Layer 5 of a small transformer language model trained on English Wikipedia (13 layers, counted from 0, width 128).
A neuron adds its activation times its output weights to the MLP's output. To switch it off is to set its activation to zero at one token and run the rest of the model.

Output weights of the MLP neurons that the questions are about. A number n stands for (n - 500) times 0.0013.
n28: 481,386,489,341,600,623,588,482,551,467,475,675,697,570,564,547,489,392,632,378,564,471,677,565,741,360,540,416,392,562,589,523,623,391,616,464,591,696,472,578,545,453,507,571,458,466,654,659,574,437,514,573,481,653,416,657,507,433,552,580,651,456,618,427,565,503,613,537,553,257,451,287,277,404,525,576,696,581,591,408,261,421,308,386,219,454,563,407,209,588,316,812,650,593,542,363,354,364,644,539,579,449,517,440,526,336,554,421,543,623,457,521,475,299,425,650,685,471,215,413,490,497,571,377,573,303,364,473
n45: 701,636,634,458,518,351,496,343,374,341,538,415,732,429,708,219,592,640,525,671,415,513,408,746,327,595,570,512,622,481,716,542,681,598,551,387,475,415,724,575,684,381,492,357,290,308,582,599,707,461,636,406,320,621,391,455,382,380,835,500,420,589,787,547,515,530,558,296,364,515,631,519,310,405,583,412,629,414,626,504,583,485,289,526,612,466,402,475,530,437,612,435,521,467,504,594,247,511,679,458,504,442,412,489,713,474,187,492,444,522,515,289,431,438,762,455,389,503,459,393,504,598,416,421,349,415,608,370
n89: 427,665,459,534,628,580,555,314,412,413,550,656,309,392,541,429,429,589,572,734,519,327,559,716,372,381,603,479,513,500,466,305,477,429,571,483,628,541,333,574,418,579,312,545,520,496,530,500,521,581,388,690,456,686,322,477,580,752,638,690,558,345,431,454,581,659,312,417,402,636,430,388,396,588,503,353,574,487,520,610,545,507,466,375,378,386,377,475,602,702,484,686,335,192,705,454,601,568,493,657,546,585,300,440,569,563,531,459,342,506,442,614,579,382,390,514,596,494,620,398,422,313,457,507,447,579,414,677
n111: 500,393,412,497,655,580,525,578,607,446,606,553,539,481,457,434,521,579,678,430,312,510,418,543,592,555,522,497,591,408,384,503,536,450,464,523,686,447,523,587,325,300,494,505,251,347,472,582,470,611,480,409,619,706,506,563,503,543,601,426,398,485,454,493,455,543,374,591,494,500,471,548,640,520,657,383,558,533,400,368,639,462,439,593,508,488,563,354,289,476,531,574,664,435,358,479,526,421,594,545,542,553,525,389,583,534,432,477,527,408,330,607,435,574,383,401,735,513,666,483,592,519,197,555,417,573,435,643
n152: 530,655,275,408,600,457,530,764,368,553,622,667,103,500,345,560,542,512,548,548,534,495,485,538,784,560,375,386,407,618,508,359,432,587,614,417,376,617,504,298,608,532,651,361,434,454,484,435,746,607,369,414,461,674,635,337,534,303,192,614,444,346,444,595,416,547,556,504,314,565,422,500,607,481,524,596,623,305,387,398,481,448,464,701,371,594,792,504,291,418,466,508,500,485,519,442,575,516,555,320,504,321,350,730,749,640,690,476,437,549,356,457,640,114,782,540,581,360,500,690,595,356,634,541,416,550,722,385
n175: 376,374,525,576,627,516,636,479,672,283,532,558,492,454,602,496,423,611,409,489,408,344,520,696,577,508,394,446,409,537,447,724,636,426,457,427,388,305,315,480,337,681,273,589,544,552,616,741,407,724,694,456,720,480,517,432,346,189,809,521,553,608,584,28,386,500,620,758,569,430,568,735,571,406,529,702,325,558,520,476,652,716,403,488,470,496,395,591,468,433,469,384,364,571,556,268,541,655,272,315,504,657,662,612,455,476,272,659,838,441,360,314,492,546,187,467,568,585,355,536,496,656,642,517,534,421,336,408
n190: 568,629,829,579,647,606,389,550,679,421,471,428,561,238,316,626,616,421,579,572,517,521,654,681,629,493,644,553,450,606,467,314,595,377,496,452,608,594,617,386,511,451,272,434,486,531,355,464,591,695,195,584,424,493,561,594,448,463,410,564,545,624,459,622,578,326,211,207,526,511,493,590,692,496,541,425,485,556,605,467,652,655,574,432,510,423,466,345,442,633,458,515,475,425,608,416,717,315,540,619,489,390,600,460,493,525,530,371,672,617,746,155,459,315,397,393,579,326,496,514,493,366,173,450,490,425,467,500
n214: 260,603,436,626,428,700,286,423,440,353,595,655,324,334,710,360,686,403,438,555,708,346,579,386,691,567,613,591,299,590,721,634,444,553,398,386,490,354,736,603,575,631,424,399,421,391,536,607,629,374,489,472,632,559,284,601,594,368,521,703,545,725,483,404,461,363,460,437,592,489,515,529,443,404,382,258,242,294,761,394,571,437,452,532,452,434,725,572,603,511,458,369,516,547,460,550,518,755,569,398,479,376,364,696,429,493,233,374,582,535,400,463,563,413,578,430,482,683,536,651,500,609,597,623,391,507,449,464
n257: 736,660,372,681,325,587,698,623,335,543,261,335,630,511,534,733,420,575,358,701,468,255,258,639,530,396,426,547,556,461,340,596,529,547,489,531,540,531,575,702,493,663,464,525,593,443,526,637,385,758,623,455,426,561,425,328,554,500,522,430,407,605,633,452,412,399,592,243,492,610,379,470,648,268,703,342,454,601,632,402,493,136,550,418,614,557,524,643,598,492,171,609,585,441,321,452,492,389,508,360,618,500,415,677,419,354,465,289,600,434,488,485,457,598,555,278,414,645,613,552,283,463,407,440,578,671,493,697
n261: 180,468,680,481,543,480,679,487,511,384,204,686,520,375,419,561,428,488,414,646,470,810,339,647,544,565,410,504,468,636,500,410,651,508,407,335,386,701,480,303,421,545,383,626,398,210,369,563,442,429,571,910,487,839,592,650,301,697,182,562,700,352,315,500,442,516,526,385,528,330,377,476,399,481,597,524,557,504,679,596,450,447,448,547,406,348,458,511,798,396,303,447,366,520,646,713,484,378,647,437,640,469,492,369,682,258,488,488,745,748,553,387,594,641,403,286,488,482,400,441,450,631,790,534,534,520,615,535
n267: 462,417,408,371,503,281,530,500,441,425,404,713,341,377,312,682,544,527,555,410,490,532,490,400,652,643,716,475,612,397,701,529,454,483,543,469,651,352,380,424,642,662,393,644,551,599,517,419,618,363,628,676,601,497,507,599,513,531,355,830,539,433,615,512,483,445,511,441,486,503,616,588,420,443,490,447,462,665,364,386,590,427,389,399,616,421,518,354,430,500,258,440,338,503,340,525,594,577,486,569,795,787,321,627,449,316,429,371,513,503,377,652,391,386,557,306,493,465,651,548,714,593,397,547,375,551,384,493
n300: 392,454,514,540,368,630,473,530,359,562,259,529,663,547,575,507,210,472,444,351,332,263,257,454,440,504,427,628,524,584,364,643,603,497,432,368,480,478,433,539,389,493,404,524,580,685,539,424,555,567,542,280,380,568,544,675,622,677,656,661,547,474,370,650,541,268,632,473,707,497,606,448,424,676,672,525,206,341,704,787,541,468,564,650,537,404,411,457,488,404,486,507,421,476,517,407,468,532,430,460,228,613,635,581,592,384,376,557,613,534,695,464,449,621,589,689,339,396,560,493,215,582,523,485,513,635,668,481
n308: 500,413,558,336,474,541,255,568,438,387,497,472,387,606,685,335,528,555,511,428,638,726,456,698,589,632,569,396,462,387,482,522,474,431,514,485,494,448,565,426,410,436,494,585,687,516,600,512,556,444,523,355,642,616,488,626,435,577,494,402,530,442,245,497,537,547,526,574,601,354,544,772,699,434,368,310,362,616,450,301,606,461,467,488,444,453,515,400,366,488,506,406,500,364,512,596,539,596,506,639,584,520,175,556,406,565,610,401,547,503,464,506,382,460,503,524,655,378,553,599,523,460,563,450,605,634,477,462
n312: 500,436,353,506,422,443,590,333,703,635,532,404,331,545,532,616,453,406,626,616,600,631,459,510,564,461,395,431,626,658,423,476,460,488,469,677,561,664,382,545,610,562,277,396,227,340,272,441,530,326,550,542,664,619,619,402,430,484,603,454,386,438,632,449,441,528,612,454,340,608,500,613,590,435,442,399,606,576,446,369,648,464,439,437,530,516,277,665,648,457,525,736,529,572,572,447,458,494,269,546,522,407,569,652,432,380,398,497,593,614,643,397,559,408,519,394,456,459,532,399,358,709,541,705,431,400,554,503
n415: 535,652,572,523,610,427,435,500,560,681,623,348,380,437,341,416,548,541,651,435,637,422,479,368,708,657,582,409,559,543,560,725,402,490,530,419,363,468,458,489,555,493,401,587,545,770,503,627,566,511,335,446,408,397,595,417,587,669,655,572,407,576,304,564,507,709,743,406,514,483,601,445,517,746,436,568,514,715,528,367,279,493,426,424,286,208,372,474,615,489,446,583,830,414,455,243,493,656,378,367,486,578,404,381,526,757,258,528,368,527,457,518,471,460,391,542,500,522,539,486,388,618,395,570,664,386,337,329
n482: 385,227,411,586,410,792,340,553,433,524,546,372,351,595,741,245,554,604,638,885,761,543,545,460,454,426,358,229,428,429,495,483,642,575,504,814,386,524,523,523,450,397,619,531,482,157,682,365,457,360,342,545,325,449,505,641,667,744,617,576,308,415,478,400,375,636,626,684,389,256,614,323,496,491,481,580,398,443,313,445,216,528,500,495,324,679,591,712,858,390,349,613,639,253,314,740,403,825,304,618,469,273,639,509,739,577,651,593,245,349,444,251,472,851,398,495,591,555,527,518,358,336,705,418,453,766,486,604

Each question names a token from some text and the token that comes next. It shows the activations a of the neurons there, in the order above. A number n stands for (n - 500) times 0.0073.

Then comes g, the gradient of the next token's log-probability with respect to the MLP's output, scaled to length 1. A neuron's effect is roughly proportional to its activation times (output weights . g). A number n stands for (n - 500) times 0.00076.

"vers", then "y "
a: 493,518,477,477,499,485,495,477,492,493,496,603,769,484,492,500
g: 503,487,413,533,302,139,618,548,476,466,467,313,548,722,257,406,473,546,526,457,496,328,450,444,565,312,504,368,567,546,384,526,559,538,557,441,450,659,531,477,505,679,427,557,467,612,476,405,519,337,672,374,561,330,640,618,439,412,489,441,551,455,526,611,460,324,460,379,555,293,410,576,586,354,533,384,634,726,423,714,420,372,440,512,580,544,358,645,405,573,449,516,719,487,558,612,533,541,262,363,349,550,540,275,792,633,424,430,466,472,687,694,486,690,466,579,646,439,662,504,491,580,637,421,590,502,776,512
Which neuron, switched off, lowers the next token's probability most? n300

"Pre", then "vi"
a: 477,491,490,740,482,495,485,478,480,489,488,500,481,495,479,499
g: 491,461,431,465,777,410,615,502,611,635,467,526,340,581,558,587,363,672,737,469,296,572,582,628,648,563,491,464,499,373,593,623,500,272,500,364,401,431,509,472,490,364,560,578,360,565,332,359,362,730,615,484,512,355,398,334,326,621,636,362,402,500,631,545,532,575,642,507,327,368,616,850,371,628,647,525,407,462,652,416,501,347,450,501,633,634,581,418,481,442,459,383,368,449,447,598,346,420,396,479,583,566,490,581,239,507,388,480,549,313,411,391,748,389,673,579,443,372,524,401,693,597,554,436,483,638,608,610
Which neuron, switched off, lowers the next token's probability most? n111

"gen", then "e "
a: 495,495,486,478,480,481,479,495,500,480,575,481,601,482,477,499
g: 504,548,439,492,434,485,404,480,668,269,549,428,326,333,512,495,418,600,608,598,677,678,238,529,488,753,508,337,696,542,469,366,509,336,674,392,442,482,696,473,378,317,615,480,503,376,600,502,526,539,471,314,289,676,567,426,471,501,471,523,329,534,562,521,474,535,411,571,418,720,566,342,478,512,427,483,446,466,394,578,570,340,579,369,396,410,139,627,495,707,541,349,638,444,608,576,745,608,484,689,629,571,335,546,387,319,611,657,654,439,567,602,579,442,575,500,574,433,501,571,305,606,526,595,494,503,659,318
Which neuron, switched off, lowers the next token's probability most? n308

"ical ", then "Dis"
a: 486,479,478,478,483,479,684,578,482,478,545,498,477,533,498,478
g: 364,665,536,504,478,643,447,589,672,498,452,637,660,474,406,514,457,540,304,648,509,625,492,679,429,645,280,500,608,590,644,253,379,412,645,467,388,500,574,465,517,675,538,467,332,524,413,424,407,599,514,594,520,519,362,348,566,442,279,597,571,363,386,705,493,321,435,413,358,629,545,739,532,380,414,710,268,509,242,662,381,437,547,394,461,448,400,483,572,594,331,606,574,674,529,522,448,305,494,645,728,357,680,301,449,528,639,594,520,517,309,537,407,424,527,456,553,635,371,670,689,387,409,450,585,446,559,542
Which neuron, switched off, raises the next token's probability most? n214

"li", then "ver"
a: 477,499,479,533,478,485,477,478,491,636,568,486,512,497,496,495
g: 452,426,374,417,486,473,317,390,513,263,483,573,546,522,450,455,395,490,458,434,414,673,468,537,644,697,526,592,566,584,434,565,625,469,475,498,492,395,536,632,427,396,524,647,549,357,592,363,521,558,445,568,417,474,631,485,545,470,640,690,445,439,522,733,532,785,631,292,397,500,560,450,443,621,477,236,351,517,691,529,372,454,369,591,278,302,454,670,699,551,480,565,392,343,489,638,460,437,573,541,524,487,511,731,274,463,381,664,670,306,510,332,705,583,560,687,315,323,379,543,591,268,599,462,405,520,718,637
Which neuron, switched off, lowers the next token's probability most? n261

"\n\n", then "He "
a: 486,488,616,477,553,484,477,496,483,480,487,682,483,478,517,490
g: 448,470,562,660,505,493,670,513,438,531,452,612,474,507,360,381,560,389,546,419,315,521,297,460,320,566,638,456,651,598,581,428,463,614,513,320,604,648,434,382,530,496,268,463,435,367,506,656,515,460,536,303,257,422,481,361,273,552,211,405,477,474,508,521,734,397,518,619,590,558,714,696,398,347,646,537,643,604,487,402,765,570,563,510,593,546,460,734,442,507,601,582,286,482,426,338,527,447,484,488,398,505,336,624,575,591,612,526,435,363,620,597,436,517,626,485,172,582,418,323,514,636,607,549,640,739,485,573
Which neuron, switched off, lowers the next token's probability most? n300

"ran", then "sm"
a: 477,635,498,505,482,500,494,591,679,500,506,516,478,506,485,480
g: 561,447,534,537,529,291,507,727,561,552,355,299,561,416,535,623,402,412,628,628,626,529,545,282,370,680,431,574,540,652,565,657,531,433,412,401,298,661,423,726,750,440,443,517,690,594,586,397,498,477,395,394,410,547,528,232,459,430,407,522,518,468,542,507,411,358,443,328,420,449,546,430,407,518,550,707,622,165,337,652,496,547,472,434,459,788,581,470,687,490,536,376,667,549,446,596,358,392,507,524,378,499,665,537,389,480,348,473,453,574,358,459,464,390,722,532,312,435,526,433,723,659,452,641,647,391,533,617
Which neuron, switched off, lowers the next token's probability most? n45

"h", then ", "
a: 767,502,489,478,651,498,487,595,477,494,503,498,479,480,509,497
g: 538,625,261,473,559,475,470,493,417,697,472,497,571,474,611,572,561,523,488,293,498,486,808,365,240,472,752,459,525,646,398,682,590,408,602,547,735,414,338,558,443,554,338,641,391,466,486,512,512,552,339,751,543,560,648,555,473,698,562,533,325,492,372,152,375,439,433,320,551,497,482,516,516,617,361,507,482,563,487,790,509,551,306,500,245,550,579,575,326,405,642,587,533,357,480,366,541,546,512,597,538,483,601,362,655,344,567,550,466,378,582,627,648,486,527,587,549,550,420,555,399,324,506,365,594,379,494,337
Which neuron, switched off, lowers the next token's probability most? n28

"am", then "ine "
a: 477,487,485,477,477,500,502,688,477,490,479,478,481,496,477,496
g: 436,399,391,427,601,443,591,549,448,262,611,486,643,435,531,651,470,731,263,502,428,619,689,589,642,596,560,619,633,722,520,638,506,532,594,649,396,460,306,629,581,287,460,355,674,453,326,495,624,556,647,433,507,546,407,479,343,167,296,352,467,598,542,410,422,639,354,464,347,583,554,452,638,616,558,404,372,568,450,660,393,585,596,633,615,576,507,419,582,383,392,470,426,411,379,197,571,405,492,366,498,602,356,516,665,498,409,412,461,438,712,576,482,619,401,323,608,387,624,598,613,691,451,400,444,520,528,484
Which neuron, switched off, raises the next token's probability most? n214

"ul", then "ation "
a: 492,484,477,501,490,500,563,498,535,491,479,679,492,487,496,484
g: 492,571,579,574,370,491,509,302,601,455,538,542,595,468,441,545,370,892,493,553,271,240,335,502,329,323,550,369,558,329,435,571,455,513,484,521,490,522,368,489,451,497,380,347,359,538,583,622,317,637,573,469,424,437,604,574,601,496,650,433,640,529,610,464,190,227,468,634,467,613,457,302,310,558,479,742,630,678,343,492,728,628,457,595,467,493,546,672,376,364,607,531,573,440,688,542,450,499,402,525,495,637,507,684,493,427,421,424,598,581,433,602,520,454,569,417,677,433,479,451,457,597,320,571,714,459,443,694
Which neuron, switched off, lowers the next token's probability most? n300

"in ", then "200"
a: 477,487,558,485,611,495,491,495,478,769,505,477,492,478,478,488
g: 746,432,506,374,486,626,385,336,427,406,622,618,357,352,493,408,699,405,535,429,360,728,680,394,522,519,449,541,615,518,524,362,373,529,535,375,582,389,520,516,596,385,421,602,726,636,602,491,574,547,606,714,294,487,134,575,628,622,476,641,427,669,504,375,549,436,482,252,543,490,609,581,452,681,584,352,473,422,515,437,656,520,559,502,596,342,389,384,584,503,514,363,481,602,710,440,572,332,474,483,567,653,500,447,694,447,458,486,455,387,394,510,409,569,421,575,497,495,628,236,711,394,490,549,668,192,411,486
Which neuron, switched off, raises the next token's probability most? n152

"ch ", then "Her"
a: 487,511,496,480,510,495,482,567,647,500,477,485,496,508,677,479
g: 451,463,705,253,489,343,438,649,364,577,279,254,613,396,540,450,540,374,473,502,417,251,422,539,160,582,572,430,545,585,293,325,324,545,566,495,510,407,488,615,620,521,432,526,432,498,422,426,492,573,870,616,548,705,532,412,279,632,441,443,559,522,558,501,314,620,478,555,566,598,571,576,494,601,607,578,309,488,562,666,392,333,558,584,479,702,423,477,540,553,478,542,687,486,468,476,471,686,548,358,354,295,688,409,599,515,566,462,418,565,463,384,516,588,519,397,444,585,579,394,536,747,453,607,457,481,646,725
Which neuron, switched off, lowers the next token's probability most? n257

"N", then "M"
a: 481,477,608,482,481,484,586,497,483,560,575,496,496,497,483,500
g: 509,453,641,566,397,450,473,332,415,587,650,292,451,498,427,395,427,536,592,665,458,522,498,634,466,564,245,693,480,402,443,356,287,602,481,413,531,490,559,535,709,503,654,635,699,730,370,466,498,580,367,224,312,391,448,340,575,436,577,514,613,520,531,477,477,535,593,527,320,663,464,617,534,774,476,636,540,528,453,465,448,486,405,204,562,573,633,524,321,626,782,579,641,494,510,405,361,353,511,378,477,377,461,465,643,785,348,556,436,381,457,507,423,405,533,400,576,711,603,461,763,539,559,427,420,415,473,423
Which neuron, switched off, raises the next token's probability most? n261

"k ", then "in "
a: 482,501,477,477,510,495,500,537,621,500,491,547,489,485,838,481
g: 572,423,297,359,588,588,536,536,634,289,515,603,352,575,478,627,295,497,424,232,393,547,709,658,655,398,623,384,417,674,544,615,613,641,650,640,537,632,558,498,348,633,483,867,169,461,578,599,408,472,427,421,428,387,411,514,411,546,517,571,488,628,559,518,644,333,397,290,579,426,577,441,537,570,463,533,628,542,442,345,575,467,510,717,489,473,605,425,523,513,622,460,441,362,428,425,738,578,312,531,273,564,507,452,619,545,358,498,484,430,601,535,439,483,564,574,614,512,362,480,572,300,582,489,583,235,314,439
Which neuron, switched off, raises the next token's probability most? n257

"tive ", then "reg"
a: 490,496,616,478,487,502,513,492,595,654,510,487,500,535,497,516
g: 514,434,558,714,615,516,726,416,526,367,577,598,451,575,376,422,382,660,418,292,616,414,608,501,357,656,535,569,579,368,475,580,785,459,359,602,618,507,392,545,543,387,598,424,479,723,465,350,459,501,357,424,581,573,389,342,466,746,505,464,714,510,676,495,507,582,485,713,292,461,521,431,502,453,513,330,420,510,559,419,502,392,436,384,638,457,563,371,257,183,642,583,553,543,484,606,754,365,500,385,441,604,490,463,380,467,405,534,497,365,540,643,429,443,591,322,349,533,646,499,291,754,494,453,562,586,378,713
Which neuron, switched off, raises the next token's probability most? n261

"and ", then "one "
a: 489,499,528,477,493,489,490,478,594,599,492,484,477,478,477,555
g: 630,301,490,506,410,579,458,538,622,313,340,428,526,422,554,668,421,404,378,440,675,463,422,525,320,799,621,391,486,374,369,365,414,511,303,726,517,542,318,501,527,509,528,350,648,542,581,553,480,486,560,489,370,444,667,450,730,565,399,696,567,603,499,680,576,686,624,648,463,407,526,494,647,588,556,421,451,668,530,419,672,501,694,420,626,479,678,694,284,362,498,544,584,492,624,520,520,284,373,594,161,621,386,329,428,518,450,598,400,474,450,603,583,608,592,432,387,557,393,588,349,492,445,520,409,383,421,283
Which neuron, switched off, raises the next token's probability most? n261

"bu", then "ty"
a: 495,487,477,502,477,500,497,491,477,477,577,477,478,492,549,478
g: 538,521,484,558,576,700,467,392,622,500,710,517,411,484,744,517,578,535,484,627,356,303,366,616,389,306,585,398,319,655,569,313,557,522,291,532,414,423,342,456,558,425,501,503,401,447,231,364,484,559,489,744,583,647,628,493,498,230,446,539,608,514,494,380,573,501,534,843,478,430,556,436,343,455,621,572,548,636,630,524,496,631,411,576,629,412,659,489,498,617,550,373,299,363,589,509,486,523,477,601,776,422,254,509,524,458,466,499,735,733,347,533,538,350,519,356,536,382,468,400,488,398,679,475,432,534,547,323
Which neuron, switched off, raises the next token's probability most? n415

"hom", then "o"
a: 500,487,480,502,499,487,516,740,496,497,477,495,804,490,491,484
g: 234,570,605,644,463,509,481,704,670,512,297,543,560,529,570,427,487,548,562,538,516,504,502,736,733,295,629,354,309,594,621,381,702,685,588,649,369,493,295,428,428,414,403,472,718,609,537,675,344,364,278,705,549,422,434,416,374,521,414,357,440,554,497,591,497,750,563,590,525,525,454,664,520,494,475,378,395,454,717,361,285,541,340,528,681,558,581,432,508,482,522,344,623,387,677,567,407,521,483,366,544,416,504,507,595,478,516,342,703,372,671,391,474,545,374,601,385,298,498,509,539,537,338,515,327,528,492,456
Which neuron, switched off, lowers the next token's probability most? n308

"ns ", then "took "
a: 521,768,477,477,784,493,477,610,495,499,495,490,479,477,483,485
g: 420,573,540,391,487,439,504,618,268,472,623,571,387,373,402,354,415,476,569,508,553,585,285,736,814,337,520,366,514,576,591,422,652,430,456,399,656,702,492,449,419,483,451,731,217,400,538,586,363,375,496,479,381,605,446,603,552,514,246,484,576,317,483,552,392,325,529,613,505,558,527,693,568,485,421,471,564,570,502,406,680,404,485,711,443,356,565,753,376,547,507,375,399,606,343,602,693,451,486,356,529,418,674,578,562,589,507,354,549,605,384,450,749,625,442,398,572,541,515,507,662,367,588,709,442,508,380,306
Which neuron, switched off, lowers the next token's probability most? n152

"di", then "mer"
a: 543,483,500,480,477,496,544,527,481,477,480,478,479,498,477,478
g: 619,422,565,485,307,306,359,525,332,619,451,334,449,303,663,363,515,698,726,421,615,499,514,619,395,345,230,443,358,470,525,683,395,591,542,453,349,414,550,593,482,530,507,598,379,427,340,480,680,450,463,591,454,499,582,405,490,370,504,413,737,405,453,385,535,406,286,526,470,617,604,567,442,417,584,762,657,451,549,419,576,482,505,508,631,388,437,409,614,388,476,598,186,582,365,342,435,648,592,527,513,406,662,711,620,540,582,524,585,683,327,366,467,617,437,413,550,608,733,564,527,435,493,759,556,636,597,438
Which neuron, switched off, raises the next token's probability most? n28

"met", then "ab"
a: 477,505,482,491,497,480,567,511,493,488,478,496,620,477,477,482
g: 468,625,425,482,474,287,608,397,311,390,630,551,577,700,539,556,495,553,390,643,295,669,569,674,405,263,396,627,649,468,529,694,595,335,506,442,325,403,530,676,520,377,535,415,363,652,485,303,550,447,235,472,518,490,356,302,534,394,572,418,552,346,417,546,720,326,427,708,595,505,539,544,446,283,383,383,585,643,490,514,660,527,545,476,429,463,785,623,509,489,685,355,578,601,550,596,577,606,426,517,386,552,471,620,474,367,626,503,602,432,540,462,514,150,549,560,599,455,386,441,421,468,590,371,606,644,663,510
Which neuron, switched off, lowers the next token's probability most? n308

"ent ", then "until "
a: 494,632,479,482,484,490,490,554,626,500,486,477,492,493,478,486
g: 593,408,394,687,784,587,548,621,674,428,642,410,177,564,468,514,470,449,228,439,248,599,506,459,439,551,524,520,415,394,331,591,380,653,627,256,756,527,508,418,471,348,590,555,651,445,406,256,565,584,524,518,446,400,417,523,503,489,497,413,435,661,460,414,441,468,583,577,422,681,389,544,595,488,396,497,422,416,427,553,498,593,417,498,483,597,597,514,667,687,749,266,495,513,514,633,234,532,472,518,573,698,718,538,356,666,583,639,346,386,592,267,377,439,647,533,418,532,572,480,403,465,473,411,530,503,621,500
Which neuron, switched off, raises the next token's probability most? n257

"the ", then "Conserv"
a: 479,477,514,485,477,477,492,499,634,610,504,493,481,492,477,489
g: 385,479,612,309,535,649,530,475,600,313,420,563,627,449,613,517,557,529,566,444,214,288,411,492,386,392,447,404,359,428,469,422,346,618,735,527,398,562,512,575,477,705,401,237,333,313,411,584,546,521,656,543,517,690,689,481,454,564,416,354,599,514,461,490,633,550,291,604,379,616,609,525,535,494,655,439,480,364,384,437,245,430,508,551,428,452,361,158,465,438,405,681,768,571,512,579,498,642,489,549,706,512,534,542,488,539,467,602,657,484,629,571,499,615,614,410,386,592,423,462,509,697,495,245,614,646,603,619
Which neuron, switched off, lowers the next token's probability most? n261

"ph", then "ate "
a: 494,497,598,480,477,491,487,652,538,486,499,478,507,489,531,498
g: 710,589,510,489,539,554,508,361,535,439,576,631,432,322,584,408,357,417,325,704,441,649,414,654,355,463,564,549,474,436,636,466,393,256,556,530,703,468,627,505,450,492,748,348,652,509,404,568,513,470,491,662,686,511,543,487,226,511,258,331,538,551,556,421,438,582,694,733,671,390,541,505,603,503,371,273,515,497,318,535,410,568,369,315,619,478,656,674,415,447,403,760,373,385,295,471,574,811,573,571,533,692,389,500,537,396,452,529,544,427,586,568,578,545,410,378,532,420,412,332,444,402,372,559,550,441,508,580
Which neuron, switched off, lowers the next token's probability most? n89

"; ", then "trans"
a: 485,572,489,485,484,552,478,505,479,710,478,622,478,479,580,978
g: 501,618,548,452,493,318,433,465,620,666,527,422,423,570,569,569,633,655,399,739,670,682,421,452,508,425,288,559,660,334,671,567,571,648,270,452,325,581,204,515,565,285,296,312,574,294,534,616,611,548,429,518,464,582,170,472,516,462,705,538,564,557,611,276,457,540,508,507,446,374,542,725,425,524,582,646,558,357,503,663,352,301,460,668,406,539,481,533,665,523,589,521,661,512,584,632,531,541,456,503,510,352,607,569,519,519,394,462,402,543,385,446,434,371,523,399,421,425,519,522,203,484,503,378,620,522,693,542
Which neuron, switched off, lowers the next token's probability most? n482

"| ", then " "
a: 492,486,485,478,485,480,494,480,492,650,479,635,478,486,670,503
g: 802,454,537,315,533,506,264,630,534,413,404,547,351,688,369,724,609,589,465,418,583,494,684,396,502,595,283,563,504,476,427,559,413,300,577,552,474,458,596,465,321,427,516,479,627,693,482,459,710,606,419,531,461,696,479,493,746,471,592,490,425,510,594,498,589,487,602,444,624,289,446,551,318,558,319,589,619,341,369,493,599,591,512,578,311,681,355,456,357,736,628,605,529,333,543,404,259,402,429,606,495,606,532,418,507,420,490,412,533,583,658,603,298,499,414,538,615,598,586,459,383,294,320,687,471,323,429,497
Which neuron, switched off, lowers the next token's probability most? n415

"on ", then "Mac"
a: 477,587,481,486,796,477,493,534,622,500,480,528,517,478,590,478
g: 496,410,472,558,741,446,499,464,581,499,405,227,460,520,615,493,740,344,595,680,377,668,487,485,239,684,355,613,634,610,496,513,633,467,488,495,452,600,467,601,547,483,605,325,477,507,419,395,452,589,793,689,399,591,360,414,469,562,485,253,462,604,454,409,371,423,548,761,486,585,388,510,297,407,528,560,508,343,485,604,527,471,337,388,394,538,432,565,318,659,581,717,445,477,466,646,290,601,523,595,525,555,612,421,525,208,593,287,586,471,326,377,576,532,506,553,373,588,453,427,549,587,783,371,471,533,469,622
Which neuron, switched off, lowers the next token's probability most? n45

": ", then "8"
a: 501,481,477,487,482,484,489,489,517,581,682,552,488,490,647,500
g: 560,183,527,600,599,336,507,494,370,364,275,395,360,527,565,650,531,484,416,512,631,591,578,238,573,577,511,372,466,652,757,400,665,505,543,708,610,298,511,482,571,443,382,443,546,600,612,439,438,244,431,582,530,752,701,636,300,515,429,230,418,543,467,514,506,599,607,563,418,200,506,342,466,538,469,505,737,524,429,454,526,691,639,486,497,563,415,457,467,500,431,400,645,621,619,510,501,380,456,451,585,505,364,497,348,504,545,513,596,630,601,506,461,460,516,456,404,374,617,255,478,771,441,708,537,457,496,567
Which neuron, switched off, lowers the next token's probability most? n267

"beh", then "av"
a: 485,491,487,510,497,483,551,600,494,496,509,477,585,601,541,494
g: 475,541,530,520,470,440,444,605,622,754,609,580,607,564,634,489,591,562,746,610,646,437,619,392,447,431,445,580,403,631,439,742,702,522,490,419,402,326,527,418,465,638,684,489,404,341,384,242,696,333,332,771,516,471,575,307,685,376,683,494,536,483,450,500,437,320,414,443,387,460,479,449,413,462,566,465,393,502,439,566,417,564,444,309,444,449,464,371,581,463,454,674,453,647,612,674,679,444,251,505,293,307,521,342,225,514,549,630,589,470,535,654,363,327,507,437,449,436,425,572,406,677,628,552,617,621,455,533
Which neuron, switched off, lowers the next token's probability most? n312

"contr", then "ac"
a: 586,480,662,485,485,497,589,496,493,492,487,494,534,477,642,497
g: 347,570,396,411,716,354,452,603,466,831,562,524,496,601,469,616,556,257,531,422,791,504,534,287,567,573,582,372,698,518,372,390,305,438,424,559,380,537,568,473,438,571,498,273,574,410,511,435,676,426,648,552,419,718,510,561,510,661,571,665,268,620,348,360,459,470,459,432,526,331,522,763,516,446,365,409,448,516,613,558,333,434,445,416,811,382,431,702,547,516,511,441,524,544,540,311,590,549,387,501,530,222,430,667,549,508,435,633,470,417,414,493,608,495,584,383,553,462,477,659,425,534,499,710,555,480,442,334
Which neuron, switched off, lowers the next token's probability most? n415